Layer 7 of a small transformer language model trained on English Wikipedia (13 layers, counted from 0, width 128).
A neuron's activation on a vector x is SiLU(gate . x) times (in . x), where the dot is the dot product.
The model reads these tokens: " N" "an" "ning" " |" " C" "H" "N" " China" " |" " 16" " October" " |" " 1" "23" " |" " 30" " |" "\n" "|" " 2012" " |" " 20" "th" " |"

The vector x that enters this layer's MLP at each token. A number n stands for (n - 500) times 0.0099.
0 " N": 380,667,596,472,458,523,574,569,647,421,429,446,491,468,472,658,425,202,343,406,443,549,449,475,432,558,636,432,640,582,530,370,703,607,449,713,600,705,615,431,524,568,635,308,572,333,411,429,430,607,328,466,625,539,578,312,524,505,697,799,724,515,411,601,531,521,627,509,318,427,722,556,611,610,551,616,394,584,547,630,606,653,572,409,479,408,545,580,530,610,417,408,781,515,696,419,322,502,287,370,429,649,755,512,533,601,508,311,535,589,395,495,456,459,609,408,506,527,511,527,491,270,581,469,378,536,483,554
1 "an": 345,731,647,396,468,375,581,361,489,431,665,335,642,674,406,489,487,313,535,496,398,641,568,492,441,271,573,465,607,630,662,255,367,683,450,665,422,656,473,398,536,525,548,441,365,522,466,497,513,571,522,472,457,662,453,556,667,612,671,704,604,492,519,515,475,407,655,493,413,592,716,608,539,768,408,527,318,469,540,539,677,592,541,317,593,496,477,660,537,693,530,423,699,595,720,441,572,435,383,386,412,711,707,456,596,596,395,288,493,633,525,477,459,435,554,403,545,449,370,480,348,339,516,453,515,613,372,506
2 "ning": 287,552,617,393,352,382,562,475,548,469,543,317,525,530,386,492,495,470,609,341,510,614,291,340,426,498,495,545,456,597,454,407,671,455,325,652,375,581,553,444,519,563,591,344,579,718,351,625,313,317,652,465,378,471,317,619,605,499,639,665,455,647,443,467,464,484,660,469,291,341,457,640,637,663,248,417,371,688,769,678,586,454,581,520,561,557,440,678,662,572,531,362,649,374,516,325,590,472,561,459,564,706,599,397,464,659,622,353,573,445,383,587,534,607,567,468,580,620,422,325,407,424,673,437,512,351,538,498
3 " |": 395,662,613,328,326,681,541,512,531,385,378,351,458,484,515,698,292,506,444,492,579,590,371,505,447,454,565,781,485,594,480,514,553,535,468,559,583,634,674,426,520,456,516,306,592,509,241,493,564,485,424,288,648,563,637,537,426,409,904,717,506,651,465,485,522,607,598,604,406,502,605,627,553,560,518,496,496,525,462,779,533,534,556,562,528,552,401,552,564,737,573,375,702,538,656,334,506,506,457,438,528,546,566,516,415,408,521,399,469,541,258,498,478,535,414,275,456,453,454,463,438,364,436,430,542,486,588,544
4 " C": 387,546,596,360,388,399,604,518,554,422,516,498,419,411,413,587,468,381,442,397,392,492,191,448,420,413,677,470,542,527,481,579,649,546,373,819,861,567,667,471,533,376,474,306,492,567,343,621,373,615,593,355,625,512,564,529,389,460,698,652,739,571,496,612,551,583,599,541,456,440,574,583,464,626,495,302,485,477,433,708,559,602,571,241,550,406,355,463,676,614,168,438,685,494,643,429,471,673,479,324,451,748,566,436,501,409,542,502,432,618,405,437,527,561,555,360,526,534,276,511,458,399,606,396,458,529,533,459
5 "H": 427,644,559,457,465,365,606,538,587,361,632,352,447,540,325,531,466,251,659,330,515,499,375,375,362,630,626,423,536,515,621,588,555,550,391,623,685,758,620,499,541,535,573,547,436,528,401,606,427,764,544,586,593,496,536,645,370,575,787,687,689,535,519,565,427,435,691,481,436,457,440,616,619,413,468,445,694,597,507,578,540,479,503,419,537,583,252,505,679,495,142,485,580,631,485,288,505,599,452,419,608,666,522,677,580,433,641,460,517,535,433,521,498,485,510,316,642,586,513,403,300,460,496,348,730,564,493,439
6 "N": 343,714,491,363,345,438,696,629,688,360,511,339,631,452,260,489,305,204,598,327,572,521,440,384,386,693,548,570,575,490,484,525,667,597,466,491,568,691,567,466,582,481,685,514,560,450,513,541,401,641,661,519,623,534,491,642,473,545,730,675,593,489,538,383,514,735,606,615,355,498,565,691,665,553,548,399,571,708,558,539,407,533,412,503,566,494,293,557,498,517,476,416,579,619,625,338,532,696,319,433,482,436,586,485,676,557,652,405,520,498,345,416,457,662,380,430,513,571,426,511,424,367,539,451,640,678,506,392
7 " China": 257,580,772,353,494,408,651,346,573,278,450,339,568,501,328,633,423,345,648,372,513,587,399,477,305,583,436,546,539,584,585,625,632,612,594,642,619,623,568,549,712,379,588,452,502,474,260,623,269,505,496,524,476,559,446,525,501,592,703,507,591,568,628,429,421,580,471,500,347,542,546,606,509,673,494,446,344,603,584,656,397,573,546,474,578,573,578,631,492,637,411,364,791,635,612,311,439,608,512,410,466,608,554,317,569,433,533,383,668,446,447,420,560,568,476,448,487,654,326,392,457,247,499,438,534,528,478,341
8 " |": 419,604,584,289,379,547,571,440,547,313,433,415,589,469,376,669,324,458,523,459,510,600,396,493,348,530,610,796,550,533,481,624,632,659,462,569,599,614,630,531,603,506,489,371,561,526,267,588,516,424,376,321,486,508,589,676,496,451,905,570,595,588,489,451,541,640,513,614,420,555,593,682,533,630,458,538,555,565,455,727,458,561,306,467,562,535,435,592,582,660,513,314,738,559,679,350,427,556,398,368,562,622,513,463,496,433,571,374,600,485,309,411,522,556,366,297,460,473,462,457,543,394,502,455,546,379,639,535
9 " 16": 388,447,620,224,521,433,632,368,623,430,614,327,551,453,484,571,401,383,498,462,514,528,505,544,272,784,747,490,380,468,487,499,630,577,546,799,811,631,637,631,567,392,591,285,519,505,353,458,374,438,757,354,662,554,468,680,423,472,663,697,611,487,562,466,419,597,614,595,534,494,604,565,505,569,436,515,478,514,564,712,585,594,522,497,563,369,351,492,706,482,434,344,673,575,551,385,468,582,416,410,542,720,428,463,366,397,731,419,515,561,418,499,550,590,420,367,512,503,608,387,515,424,629,392,570,373,438,552
10 " October": 358,456,543,180,370,352,489,569,573,537,448,409,651,571,367,668,445,464,588,472,651,610,376,432,312,596,545,386,587,455,542,552,630,385,436,776,627,531,643,545,620,307,633,391,458,709,411,498,378,444,580,500,743,678,455,658,428,572,798,594,586,702,518,368,595,469,552,656,514,632,646,635,476,494,357,429,469,563,527,618,381,604,443,529,506,464,428,555,413,633,412,489,445,574,591,284,535,574,402,594,627,643,482,443,657,381,629,369,560,621,419,578,507,554,389,491,588,704,323,425,448,493,378,349,541,391,348,465
11 " |": 448,627,555,315,391,574,508,344,628,426,456,436,509,378,511,584,323,562,487,363,629,551,316,477,385,510,529,741,438,613,526,727,473,479,463,512,612,631,677,542,630,564,447,336,502,676,338,562,347,501,476,411,646,620,560,697,447,396,891,512,587,662,452,420,593,621,590,701,498,425,584,647,571,489,495,495,518,517,245,592,463,580,515,471,598,586,489,580,553,560,471,429,557,624,736,474,379,573,324,504,566,561,539,550,569,438,605,298,544,576,352,549,522,599,317,251,615,405,464,355,371,477,515,467,550,464,517,499
12 " 1": 439,586,498,341,513,338,549,334,523,409,571,338,594,454,522,583,364,377,453,306,571,619,497,540,357,784,749,547,502,517,593,583,492,489,498,686,737,566,674,646,555,420,539,446,523,461,387,522,333,523,619,325,641,673,507,645,310,465,619,701,556,666,489,445,431,443,721,539,561,245,593,566,493,419,573,526,449,544,572,730,544,610,537,509,545,349,356,636,634,510,320,435,702,517,583,318,267,543,365,388,545,797,402,513,465,487,614,399,599,549,471,394,571,573,292,284,532,530,504,311,515,454,499,364,373,405,423,490
13 "23": 359,516,637,236,548,535,645,502,503,468,575,340,615,383,449,590,512,347,536,435,494,500,425,441,90,705,619,368,380,530,486,563,495,537,428,563,645,589,520,615,605,372,614,338,442,481,496,470,267,497,683,398,515,678,456,675,450,480,623,695,606,503,598,600,521,596,718,592,502,303,599,524,426,565,356,447,525,592,623,641,553,505,544,574,563,543,451,485,573,464,482,424,543,599,585,324,288,566,380,422,580,783,521,356,572,357,543,367,586,738,324,378,433,541,294,294,598,504,475,285,323,494,638,303,505,451,490,518
14 " |": 441,566,513,263,435,548,582,482,485,537,464,431,726,446,426,638,484,392,504,436,616,540,384,496,230,493,591,764,476,557,434,775,599,619,547,550,558,677,625,530,563,543,580,334,550,553,397,467,468,574,582,407,503,696,554,660,464,498,867,684,651,565,463,400,605,579,643,650,460,422,548,607,539,644,482,479,555,538,535,708,504,488,312,522,602,602,373,435,514,697,494,386,661,496,636,412,424,502,334,433,534,739,534,458,602,429,551,378,604,571,360,425,462,522,368,147,526,507,443,392,415,402,440,463,492,452,598,560
15 " 30": 358,555,593,304,554,432,641,389,540,479,646,482,599,526,612,594,489,259,329,381,523,519,536,538,199,728,728,508,433,507,518,645,514,573,587,814,713,607,608,603,496,460,576,362,485,437,477,463,393,472,671,396,614,590,479,695,378,469,656,754,687,551,526,510,408,661,700,576,469,508,529,536,475,489,480,518,558,555,602,715,598,617,437,446,726,417,345,472,654,556,317,416,641,643,615,330,453,598,348,468,508,756,480,358,483,422,657,411,558,623,428,403,524,552,323,340,539,609,569,480,477,410,470,395,517,480,352,519
16 " |": 543,566,508,286,440,481,549,456,590,539,515,480,735,401,385,634,433,418,485,385,613,514,441,466,213,534,548,702,432,645,483,761,554,606,564,546,546,621,686,541,544,569,578,364,478,634,467,415,379,556,482,467,552,723,471,693,477,479,879,652,689,590,451,336,597,557,634,710,503,494,546,590,606,576,494,516,535,522,453,661,538,538,340,416,610,523,391,399,514,691,425,400,628,533,653,439,374,484,355,519,516,680,528,491,600,489,583,382,587,578,370,474,483,544,389,111,562,527,414,447,305,460,447,504,530,469,542,492
17 "\n": 398,496,698,411,338,394,610,452,612,405,623,404,434,473,552,617,389,408,455,539,576,521,294,413,268,528,567,570,569,481,413,526,517,456,491,458,546,623,686,569,590,436,652,593,487,574,438,461,365,548,499,315,577,608,615,557,357,510,798,700,652,484,342,536,504,599,533,485,435,494,381,534,576,616,477,423,434,530,372,686,457,673,453,564,432,449,364,535,630,641,533,341,820,487,758,436,375,535,430,334,640,408,607,536,475,456,747,417,530,599,370,438,503,579,511,142,640,516,533,629,452,312,635,387,593,471,487,377
18 "|": 355,631,590,286,382,625,509,561,516,476,423,363,366,606,625,631,313,315,471,475,507,568,441,454,448,376,544,566,500,495,444,417,547,430,518,613,578,605,875,530,586,443,512,327,365,426,380,440,526,494,522,216,653,608,654,401,452,483,885,771,589,675,576,529,481,648,509,512,501,489,653,577,525,555,460,499,502,459,399,566,515,615,593,450,494,581,455,575,553,764,540,356,651,511,617,363,433,466,482,429,493,541,530,490,424,422,531,407,539,508,270,366,514,601,469,215,567,444,511,561,497,388,445,509,492,500,581,369
19 " 2012": 277,513,653,266,392,422,506,560,663,474,572,251,352,363,577,489,371,309,648,539,480,472,485,406,365,553,516,389,474,476,620,682,654,355,500,681,744,581,610,518,804,445,630,319,438,628,431,382,512,547,592,315,541,660,545,673,471,626,700,598,536,574,550,476,548,528,631,519,410,480,542,533,521,506,339,474,424,451,502,548,516,656,764,529,546,558,458,505,568,567,500,419,713,571,663,389,167,566,485,517,396,638,461,497,553,415,660,361,544,466,388,408,251,583,370,404,625,511,502,472,387,586,632,434,452,530,421,415
20 " |": 274,691,505,327,446,427,554,491,546,455,445,469,560,465,519,518,363,229,583,467,630,463,392,465,425,439,548,545,435,469,449,639,635,480,579,653,505,678,698,648,650,506,477,407,562,489,332,551,469,538,470,327,508,731,593,620,540,490,945,660,510,581,544,402,560,627,670,597,476,427,597,545,495,611,435,487,493,485,325,574,572,539,704,444,562,624,425,583,566,699,526,436,582,539,624,401,380,545,434,536,516,707,495,505,593,436,538,317,570,429,359,478,510,535,349,140,501,476,493,445,464,415,460,507,481,472,540,389
21 " 20": 382,552,662,319,481,341,586,495,503,498,539,385,520,507,567,565,367,304,440,380,555,486,497,527,252,697,673,305,362,536,580,568,658,520,577,871,665,572,580,656,497,469,554,336,541,416,357,410,480,499,747,314,538,702,497,638,434,460,720,706,572,527,573,521,429,620,707,566,507,412,565,525,466,471,496,465,449,607,587,683,596,562,592,508,588,446,427,536,717,535,362,464,678,589,628,268,431,572,476,550,560,733,462,497,493,399,595,362,507,520,344,462,543,584,351,293,539,563,526,353,503,452,558,230,489,463,372,494
22 "th": 481,549,551,400,519,405,489,417,487,519,664,479,651,447,530,600,551,326,583,510,559,451,345,524,400,480,556,392,443,698,534,578,592,426,424,637,546,770,715,479,536,376,670,382,637,632,599,493,312,642,686,477,630,751,448,665,526,394,705,636,662,487,617,299,706,585,619,555,446,371,715,537,513,651,300,374,548,696,666,562,428,471,370,510,572,565,347,444,511,582,449,558,617,515,559,216,382,681,435,580,472,723,563,434,507,511,611,363,481,473,437,583,380,562,470,393,719,621,358,500,361,360,586,248,545,582,466,360
23 " |": 336,633,466,292,454,496,511,380,536,473,500,377,557,481,514,521,363,325,501,457,568,484,344,422,386,419,534,666,510,552,481,700,555,600,530,592,531,697,654,559,497,510,486,426,513,608,347,495,439,610,570,434,543,750,649,657,507,448,974,626,600,619,454,427,521,610,593,597,478,428,575,660,566,448,461,441,517,547,565,623,604,518,574,509,606,594,451,615,551,682,441,391,514,549,648,370,406,617,440,576,569,590,476,569,614,445,615,374,576,527,428,555,513,547,362,90,503,475,461,419,495,413,462,406,492,487,608,492

Each question shows the input weights of one neuron of the MLP. A number n stands for (n - 500) times 0.0021.

n184 gate: 404,675,470,415,677,520,427,541,606,484,718,604,322,500,465,396,549,424,597,295,609,493,591,536,462,405,653,550,663,408,433,331,494,579,510,363,375,485,513,506,325,433,433,312,451,544,557,560,478,526,470,526,378,494,553,500,396,648,307,699,539,695,510,559,582,516,549,374,532,473,500,470,438,621,370,487,555,507,669,599,598,470,542,735,212,635,533,261,556,491,365,532,531,750,572,581,357,439,714,475,569,391,679,464,657,584,675,627,526,538,555,414,361,442,481,363,451,324,487,339,446,453,476,687,437,449,542,382
n184 in: 494,243,255,635,493,434,493,552,497,480,549,628,592,898,314,490,510,551,328,598,517,707,256,412,285,467,448,642,603,567,526,545,568,264,393,348,582,318,580,441,569,634,650,520,566,445,426,445,467,464,599,381,388,546,344,536,593,349,500,570,375,606,463,484,497,420,540,589,383,480,477,554,419,480,477,607,523,423,562,541,442,446,500,658,613,456,613,517,278,384,356,635,578,566,407,440,530,713,641,384,597,506,520,577,463,428,568,602,493,586,606,428,594,540,422,546,698,588,553,608,627,545,448,400,527,656,274,380
On which token does it fire most? 2 "ning"

n41 gate: 462,552,282,588,525,478,709,384,672,437,507,409,604,597,675,490,585,443,457,595,334,486,554,90,459,535,459,475,517,472,404,544,228,517,551,552,424,437,503,535,580,744,565,521,360,500,554,405,541,334,328,493,483,441,396,322,469,461,530,301,535,385,507,623,486,412,405,521,405,425,294,581,626,538,822,459,687,196,787,411,561,500,423,592,328,528,629,553,542,503,592,289,565,368,366,450,531,565,542,503,669,544,592,395,643,324,476,557,285,493,476,586,440,455,617,570,451,548,382,352,527,480,661,432,653,626,497,468
n41 in: 271,445,492,583,407,593,861,460,617,638,430,629,286,572,396,474,500,407,543,648,673,571,403,489,640,320,573,560,667,635,351,413,493,315,485,589,482,437,504,383,378,409,526,326,221,478,504,464,762,452,472,537,346,304,637,464,563,294,522,470,540,541,466,209,459,526,399,507,446,526,445,169,488,471,504,376,522,470,623,630,277,436,500,410,355,710,478,704,413,388,371,566,622,459,568,419,360,650,459,640,657,550,288,422,690,531,482,515,405,518,515,679,749,356,420,396,365,657,470,386,610,392,395,305,594,391,589,458
On which token does it fire most? 13 "23"

n69 gate: 482,539,751,423,431,429,526,521,443,313,534,736,552,456,535,464,569,542,448,700,219,449,330,340,423,319,591,449,500,547,440,771,437,318,574,597,457,456,410,311,708,511,578,561,619,500,608,398,669,294,460,532,532,310,364,659,604,467,587,259,454,471,616,644,551,533,489,335,479,430,373,511,771,613,503,539,489,442,356,288,479,649,378,525,518,438,594,496,482,203,412,550,436,249,555,551,564,710,427,684,790,380,456,406,428,607,321,437,528,403,363,520,540,411,479,550,573,341,461,287,521,409,447,504,372,525,666,485
n69 in: 642,337,366,620,369,488,455,332,411,590,722,316,618,737,406,582,662,410,454,496,636,237,496,602,460,534,394,386,463,684,515,577,591,631,387,403,287,309,547,511,411,500,441,158,556,388,504,555,460,544,820,515,585,641,580,533,485,353,457,627,670,526,274,529,206,466,173,730,682,485,346,462,337,511,580,500,445,511,500,553,529,440,541,376,391,553,369,393,383,627,412,433,633,738,518,393,489,467,462,387,523,510,481,200,560,581,387,423,573,414,646,415,485,459,640,496,436,438,478,640,379,323,637,598,671,347,414,481
On which token does it fire most, and how strongly? 19 " 2012", at about 0.98

n134 gate: 514,458,568,500,670,573,457,740,424,380,570,595,433,547,517,406,393,401,567,526,639,564,649,411,313,599,418,600,461,599,287,404,359,486,438,591,410,397,463,771,437,639,583,581,581,463,514,414,669,455,395,503,410,430,486,362,472,631,606,556,503,581,103,352,560,528,263,507,569,665,483,693,541,366,753,593,423,387,531,604,507,333,810,589,511,578,518,600,504,609,560,465,652,409,537,460,689,583,429,477,716,462,339,443,366,692,558,739,366,442,472,420,543,507,497,479,273,752,472,438,386,428,541,510,518,631,567,565
n134 in: 455,538,586,842,535,404,368,609,258,435,536,396,320,414,633,523,512,133,573,572,348,512,500,457,307,291,519,321,569,245,339,485,250,507,376,401,564,638,500,625,515,519,700,500,458,582,250,478,192,326,496,618,409,679,500,459,638,519,563,423,553,485,365,482,276,585,430,538,747,437,459,360,492,414,481,485,466,588,391,635,630,419,373,463,485,612,488,488,586,455,623,435,317,531,518,354,473,421,252,424,272,258,434,550,538,401,639,382,515,482,500,406,590,302,432,504,574,485,504,243,364,496,504,694,640,601,773,456
On which token does it fire most, and how strongly? 17 "\n", at about 5.6

n104 gate: 306,510,353,609,607,554,490,553,784,606,425,579,493,489,510,381,583,351,595,399,500,442,649,330,675,576,363,417,675,510,560,587,577,437,450,452,520,688,493,351,466,631,510,391,780,328,341,647,590,632,433,463,561,565,525,450,643,569,347,445,439,667,328,395,638,466,448,639,693,622,386,649,518,510,470,574,571,692,503,451,298,472,384,770,606,617,394,646,434,470,326,452,522,354,477,487,599,564,569,584,441,559,469,620,435,468,463,511,594,523,585,523,368,565,712,377,379,282,500,594,372,570,496,347,392,236,432,518
n104 in: 376,545,410,579,550,548,447,503,347,704,518,731,368,294,544,661,333,510,692,452,396,486,626,518,677,504,603,511,468,489,744,503,593,435,672,412,490,630,544,590,556,448,573,728,609,609,374,349,490,514,346,716,660,437,597,490,409,514,729,500,333,395,585,493,646,745,560,577,586,504,503,728,612,614,534,559,371,472,724,380,739,450,510,503,564,596,362,575,322,585,467,524,454,479,395,705,563,420,486,507,461,649,475,397,451,388,710,464,341,677,563,433,325,444,330,345,358,483,577,583,631,425,548,613,282,614,504,573
Its two highest activations, in order, are on tokens 23 " |", 6 "N"

n219 gate: 430,596,809,666,594,542,575,646,518,481,506,398,530,506,503,401,522,575,372,552,497,453,572,321,551,553,503,327,497,625,482,527,555,476,412,686,573,318,395,601,478,558,399,454,453,584,566,597,546,629,306,589,353,750,249,555,562,362,446,506,475,500,538,500,566,472,547,435,506,456,588,258,404,540,702,625,611,428,418,630,380,494,611,515,456,346,621,468,365,557,605,358,357,519,545,467,488,460,654,471,547,396,472,512,444,551,506,452,354,434,429,571,734,543,301,522,597,531,664,384,534,566,686,436,595,594,643,497
n219 in: 605,408,660,583,441,590,578,722,512,392,385,476,441,491,598,460,401,645,438,355,575,321,497,425,509,469,710,522,592,605,491,161,590,614,488,408,573,523,467,570,567,473,479,316,660,568,396,500,437,539,560,479,275,506,421,548,580,562,434,402,336,469,556,418,692,426,556,567,440,475,557,593,353,521,393,696,485,469,485,727,512,565,587,557,469,314,549,466,519,539,500,421,448,500,479,345,531,749,429,425,553,506,638,651,503,671,431,525,470,470,414,401,497,610,458,448,540,512,668,582,249,565,642,584,597,473,525,614
On which token does it fire most, and how strongly? 21 " 20", at about 2.6

n153 gate: 355,513,659,552,395,549,606,510,450,426,458,715,584,607,435,493,633,308,448,553,545,239,432,527,601,473,526,586,355,327,526,272,576,474,397,551,616,481,327,400,419,384,500,500,463,363,615,253,497,687,487,554,467,567,604,374,655,490,493,341,440,513,531,377,476,640,282,480,493,376,374,421,557,497,605,616,560,436,579,785,412,678,556,516,527,595,551,355,363,477,576,195,541,433,555,465,403,433,565,510,520,503,242,622,628,305,427,667,417,578,584,653,521,490,374,382,483,646,359,457,420,516,691,319,476,526,656,629
n153 in: 539,693,484,485,559,487,422,518,747,679,413,467,577,519,584,531,375,566,473,477,528,692,425,322,482,587,485,384,624,627,488,388,461,545,706,488,366,357,309,585,568,257,600,608,475,479,536,587,554,469,520,353,332,497,509,500,405,500,515,593,347,491,603,441,565,456,456,571,383,393,494,328,444,603,623,433,528,404,566,488,324,494,568,458,441,438,621,503,478,656,544,555,457,635,393,320,399,555,519,658,671,375,462,444,546,214,590,630,470,470,488,556,575,411,488,475,497,670,359,518,324,518,409,292,409,452,395,663
On which token does it fire most? 13 "23"

n194 gate: 483,383,461,687,361,464,497,406,364,479,504,567,550,468,703,572,535,560,437,475,437,580,220,636,680,368,537,507,396,476,588,628,450,604,358,411,514,637,660,326,741,388,568,490,421,543,433,439,321,425,510,579,520,297,581,436,380,671,497,503,425,253,444,576,270,545,333,493,581,606,432,343,526,449,845,632,240,531,510,448,550,709,563,665,403,552,465,507,570,386,461,613,607,438,391,484,493,371,605,533,503,475,662,417,389,504,564,539,446,547,531,363,255,483,412,528,469,307,363,357,402,630,486,382,289,584,327,411
n194 in: 438,591,428,486,419,302,568,606,444,433,419,337,540,579,378,423,543,497,608,629,660,302,303,414,592,659,284,603,574,571,469,263,675,490,531,535,583,560,534,521,531,618,497,458,335,449,664,442,466,556,444,723,430,545,536,459,444,592,316,567,566,552,206,503,433,550,500,423,497,489,479,493,660,693,527,483,222,419,538,700,551,752,371,421,412,504,500,475,436,671,457,458,391,388,561,544,587,320,464,497,546,608,504,525,496,511,617,464,503,615,486,730,621,119,424,493,142,300,717,562,600,588,430,599,479,607,507,456
On which token does it fire most, and how strongly? 17 "\n", at about 1.6

n86 gate: 637,456,657,259,524,418,479,500,342,684,454,372,520,465,645,558,614,428,585,647,583,610,487,421,493,548,640,337,578,428,420,387,583,344,433,503,473,400,398,348,510,560,420,582,650,388,546,477,570,719,335,372,503,351,545,463,493,524,341,394,406,459,397,565,613,383,277,432,537,403,620,611,486,613,444,597,341,401,570,377,549,500,406,437,592,676,507,778,773,609,657,443,385,524,533,350,507,497,565,374,682,445,667,651,790,402,407,696,553,438,595,371,362,558,577,473,435,470,564,433,614,490,807,556,549,353,548,581
n86 in: 412,638,411,482,549,433,523,390,582,636,292,453,590,384,689,391,432,536,468,291,576,610,587,450,675,424,496,653,504,496,294,426,489,632,563,598,485,261,591,612,567,363,485,515,508,762,482,338,541,552,412,720,567,507,627,294,496,625,588,447,593,586,530,500,500,451,337,560,617,354,408,511,472,515,463,537,310,719,566,464,551,409,576,654,545,454,572,373,263,599,270,590,641,470,377,496,609,559,435,582,735,697,561,545,372,798,812,589,784,584,662,657,752,597,474,387,679,581,496,459,522,478,508,639,646,493,180,275
Its two highest activations, in order, are on tokens 2 "ning", 13 "23"

n197 gate: 587,535,438,407,583,483,358,565,365,404,610,460,473,464,620,383,490,555,457,460,510,417,417,610,448,497,453,590,328,644,500,441,450,410,724,291,556,593,497,528,538,707,350,589,347,645,571,432,416,808,550,614,343,506,487,344,570,532,571,506,440,617,680,579,522,401,606,449,270,445,434,416,426,481,509,435,346,468,261,443,392,413,348,289,503,513,643,393,500,469,701,437,452,522,451,527,481,434,429,482,318,514,584,436,557,523,481,493,279,571,621,503,280,649,522,503,458,469,506,440,584,334,600,280,448,341,398,572
n197 in: 528,423,583,433,574,322,393,472,211,842,373,193,500,304,579,326,619,606,652,556,653,418,339,525,453,430,719,558,659,549,325,476,341,532,321,565,568,446,284,621,435,448,580,281,862,563,500,579,460,271,409,520,255,370,546,568,447,599,689,577,581,468,287,566,709,475,287,435,683,517,604,537,288,488,674,492,371,671,735,477,571,525,657,563,337,566,357,442,653,567,377,609,420,492,324,376,524,476,615,512,504,581,558,537,370,559,703,416,859,437,350,639,641,524,680,402,467,344,500,588,356,421,334,373,322,528,260,508
Its two highest activations, in order, are on tokens 22 "th", 6 "N"

n220 gate: 510,659,587,447,356,578,565,473,480,510,457,375,630,591,428,608,315,556,523,514,555,575,674,572,457,627,367,407,704,541,493,586,272,483,623,232,490,461,569,537,432,303,443,219,388,447,645,493,739,487,468,352,194,426,354,370,578,421,572,313,645,686,449,584,486,418,302,547,629,486,410,486,363,307,490,473,645,680,427,587,576,562,416,751,572,486,551,493,655,526,318,510,500,449,673,419,463,379,479,641,510,488,455,647,554,367,374,640,547,497,551,416,428,554,637,602,383,530,703,590,493,530,443,513,490,384,347,528
n220 in: 357,481,565,551,496,426,169,676,385,650,496,667,277,331,315,280,439,449,381,413,542,526,627,607,515,545,555,527,414,685,496,599,584,408,533,691,411,504,598,448,560,700,552,507,643,761,365,412,493,377,692,601,623,459,650,467,406,455,383,305,515,575,549,665,383,462,557,582,522,358,570,751,500,445,551,691,444,229,750,525,300,447,479,211,557,363,583,649,470,402,334,366,373,616,301,443,534,474,451,447,496,490,515,334,515,454,471,365,599,460,538,400,428,534,201,436,428,386,238,585,522,402,425,588,282,702,624,473
On which token does it fire most, and how strongly? 17 "\n", at about 1.6

n140 gate: 423,402,815,500,582,472,566,477,497,521,475,605,448,374,368,408,579,652,444,633,652,562,497,445,474,751,397,427,384,610,337,607,606,377,320,449,399,552,592,605,449,335,564,690,534,493,427,477,360,395,522,415,480,490,594,530,490,486,513,459,638,405,686,555,424,641,438,453,593,444,554,510,507,497,447,487,561,172,320,503,374,372,631,520,325,231,503,646,476,377,567,463,452,456,543,399,490,365,314,771,727,506,403,610,643,352,443,461,323,444,473,439,438,656,426,715,497,369,717,439,570,672,371,703,462,463,449,525
n140 in: 360,684,464,517,539,536,337,268,559,469,263,470,564,557,540,608,489,426,463,588,521,711,557,489,459,398,404,504,671,349,630,579,296,606,445,667,600,325,490,638,545,452,404,747,416,524,354,480,524,507,448,646,410,507,618,449,375,398,517,545,452,730,415,470,465,592,384,479,367,489,613,589,407,373,422,476,410,419,527,822,307,419,571,684,542,384,454,500,266,595,546,639,425,556,278,350,566,352,232,649,535,525,532,521,601,594,637,597,449,315,469,431,543,413,387,308,401,473,594,393,236,365,657,439,372,592,416,525
On which token does it fire most? 10 " October"

n67 gate: 428,390,640,526,470,776,503,441,470,634,647,668,580,531,578,443,686,477,465,426,439,537,452,659,390,412,608,188,510,500,497,405,643,529,434,337,688,535,629,589,357,724,454,490,594,510,607,588,362,698,459,666,321,350,572,579,400,736,497,383,424,540,621,529,729,716,355,557,510,473,572,300,575,461,455,575,424,286,395,551,442,622,509,725,487,412,426,524,683,623,475,527,513,590,494,443,467,520,388,364,500,449,449,392,467,335,386,596,520,468,553,443,636,530,516,513,547,536,360,457,497,704,416,539,503,713,714,410
n67 in: 530,415,768,670,542,694,591,550,476,503,435,503,579,398,410,534,740,643,714,641,455,424,307,556,750,424,510,311,562,462,446,332,500,668,392,418,554,373,370,456,527,453,459,339,565,460,490,638,544,316,474,353,357,685,592,581,298,476,577,500,619,623,507,493,417,302,503,428,477,532,429,493,745,692,420,470,469,538,635,467,343,650,579,577,742,563,472,556,483,497,656,456,400,435,692,415,517,534,559,585,410,612,549,659,569,535,520,277,271,394,476,471,727,551,558,387,417,571,322,463,348,360,507,604,672,577,424,600
On which token does it fire most, and how strongly? 4 " C", at about 3.9

n6 gate: 597,388,570,640,486,414,517,530,429,672,428,739,319,563,649,609,660,576,513,442,681,586,556,316,586,324,463,409,314,452,500,470,543,664,554,295,399,468,470,839,520,554,601,548,569,400,550,493,510,503,474,657,364,507,563,577,309,632,463,651,452,770,375,474,455,424,531,476,523,479,500,677,515,604,523,638,531,359,416,627,503,552,494,390,493,327,497,570,472,447,536,456,426,510,566,392,394,547,767,393,479,559,434,345,476,309,389,454,547,656,599,448,437,306,746,466,455,142,585,629,429,573,687,560,427,463,672,372
n6 in: 634,710,458,464,448,512,605,536,449,418,353,317,767,804,307,316,601,590,450,461,662,478,733,650,461,444,609,658,444,530,438,496,659,489,587,504,518,437,364,500,430,588,642,563,407,522,367,739,671,478,479,548,350,541,500,373,511,728,532,541,496,267,421,620,425,616,743,692,746,288,456,289,468,391,518,489,419,652,431,489,568,511,480,662,504,519,385,523,654,381,406,599,625,548,447,426,434,533,335,461,571,560,436,534,366,634,717,550,227,579,385,655,526,249,409,659,500,544,548,452,416,403,325,370,436,761,299,607
On which token does it fire most? 18 "|"

n11 gate: 440,625,531,592,620,618,227,383,461,561,593,438,453,371,562,277,438,393,494,500,656,512,444,612,601,407,701,413,439,537,431,515,482,410,485,396,379,509,473,442,439,693,464,271,374,527,714,488,431,427,431,500,509,717,509,383,378,478,506,638,637,201,463,409,435,401,454,637,632,444,380,497,311,500,506,290,570,466,653,488,482,289,455,425,574,683,485,525,478,473,358,494,615,592,382,632,442,567,364,607,488,611,438,374,515,437,476,588,533,456,472,616,450,451,533,469,512,497,479,524,539,447,487,395,672,362,531,443
n11 in: 372,436,569,485,528,309,515,536,410,561,596,577,550,553,577,503,472,320,363,702,778,414,462,478,473,442,616,590,515,564,428,399,322,449,596,555,371,454,506,566,333,518,548,412,537,535,536,429,691,560,551,464,476,643,413,566,424,651,512,564,545,436,402,392,509,534,586,524,551,425,461,426,416,530,651,398,367,454,586,315,462,472,548,542,558,475,528,705,225,521,422,521,537,406,277,666,725,660,620,428,564,637,680,525,338,572,494,406,398,571,421,621,525,445,479,579,269,386,479,569,506,521,535,360,472,649,494,383
On which token does it fire most? 22 "th"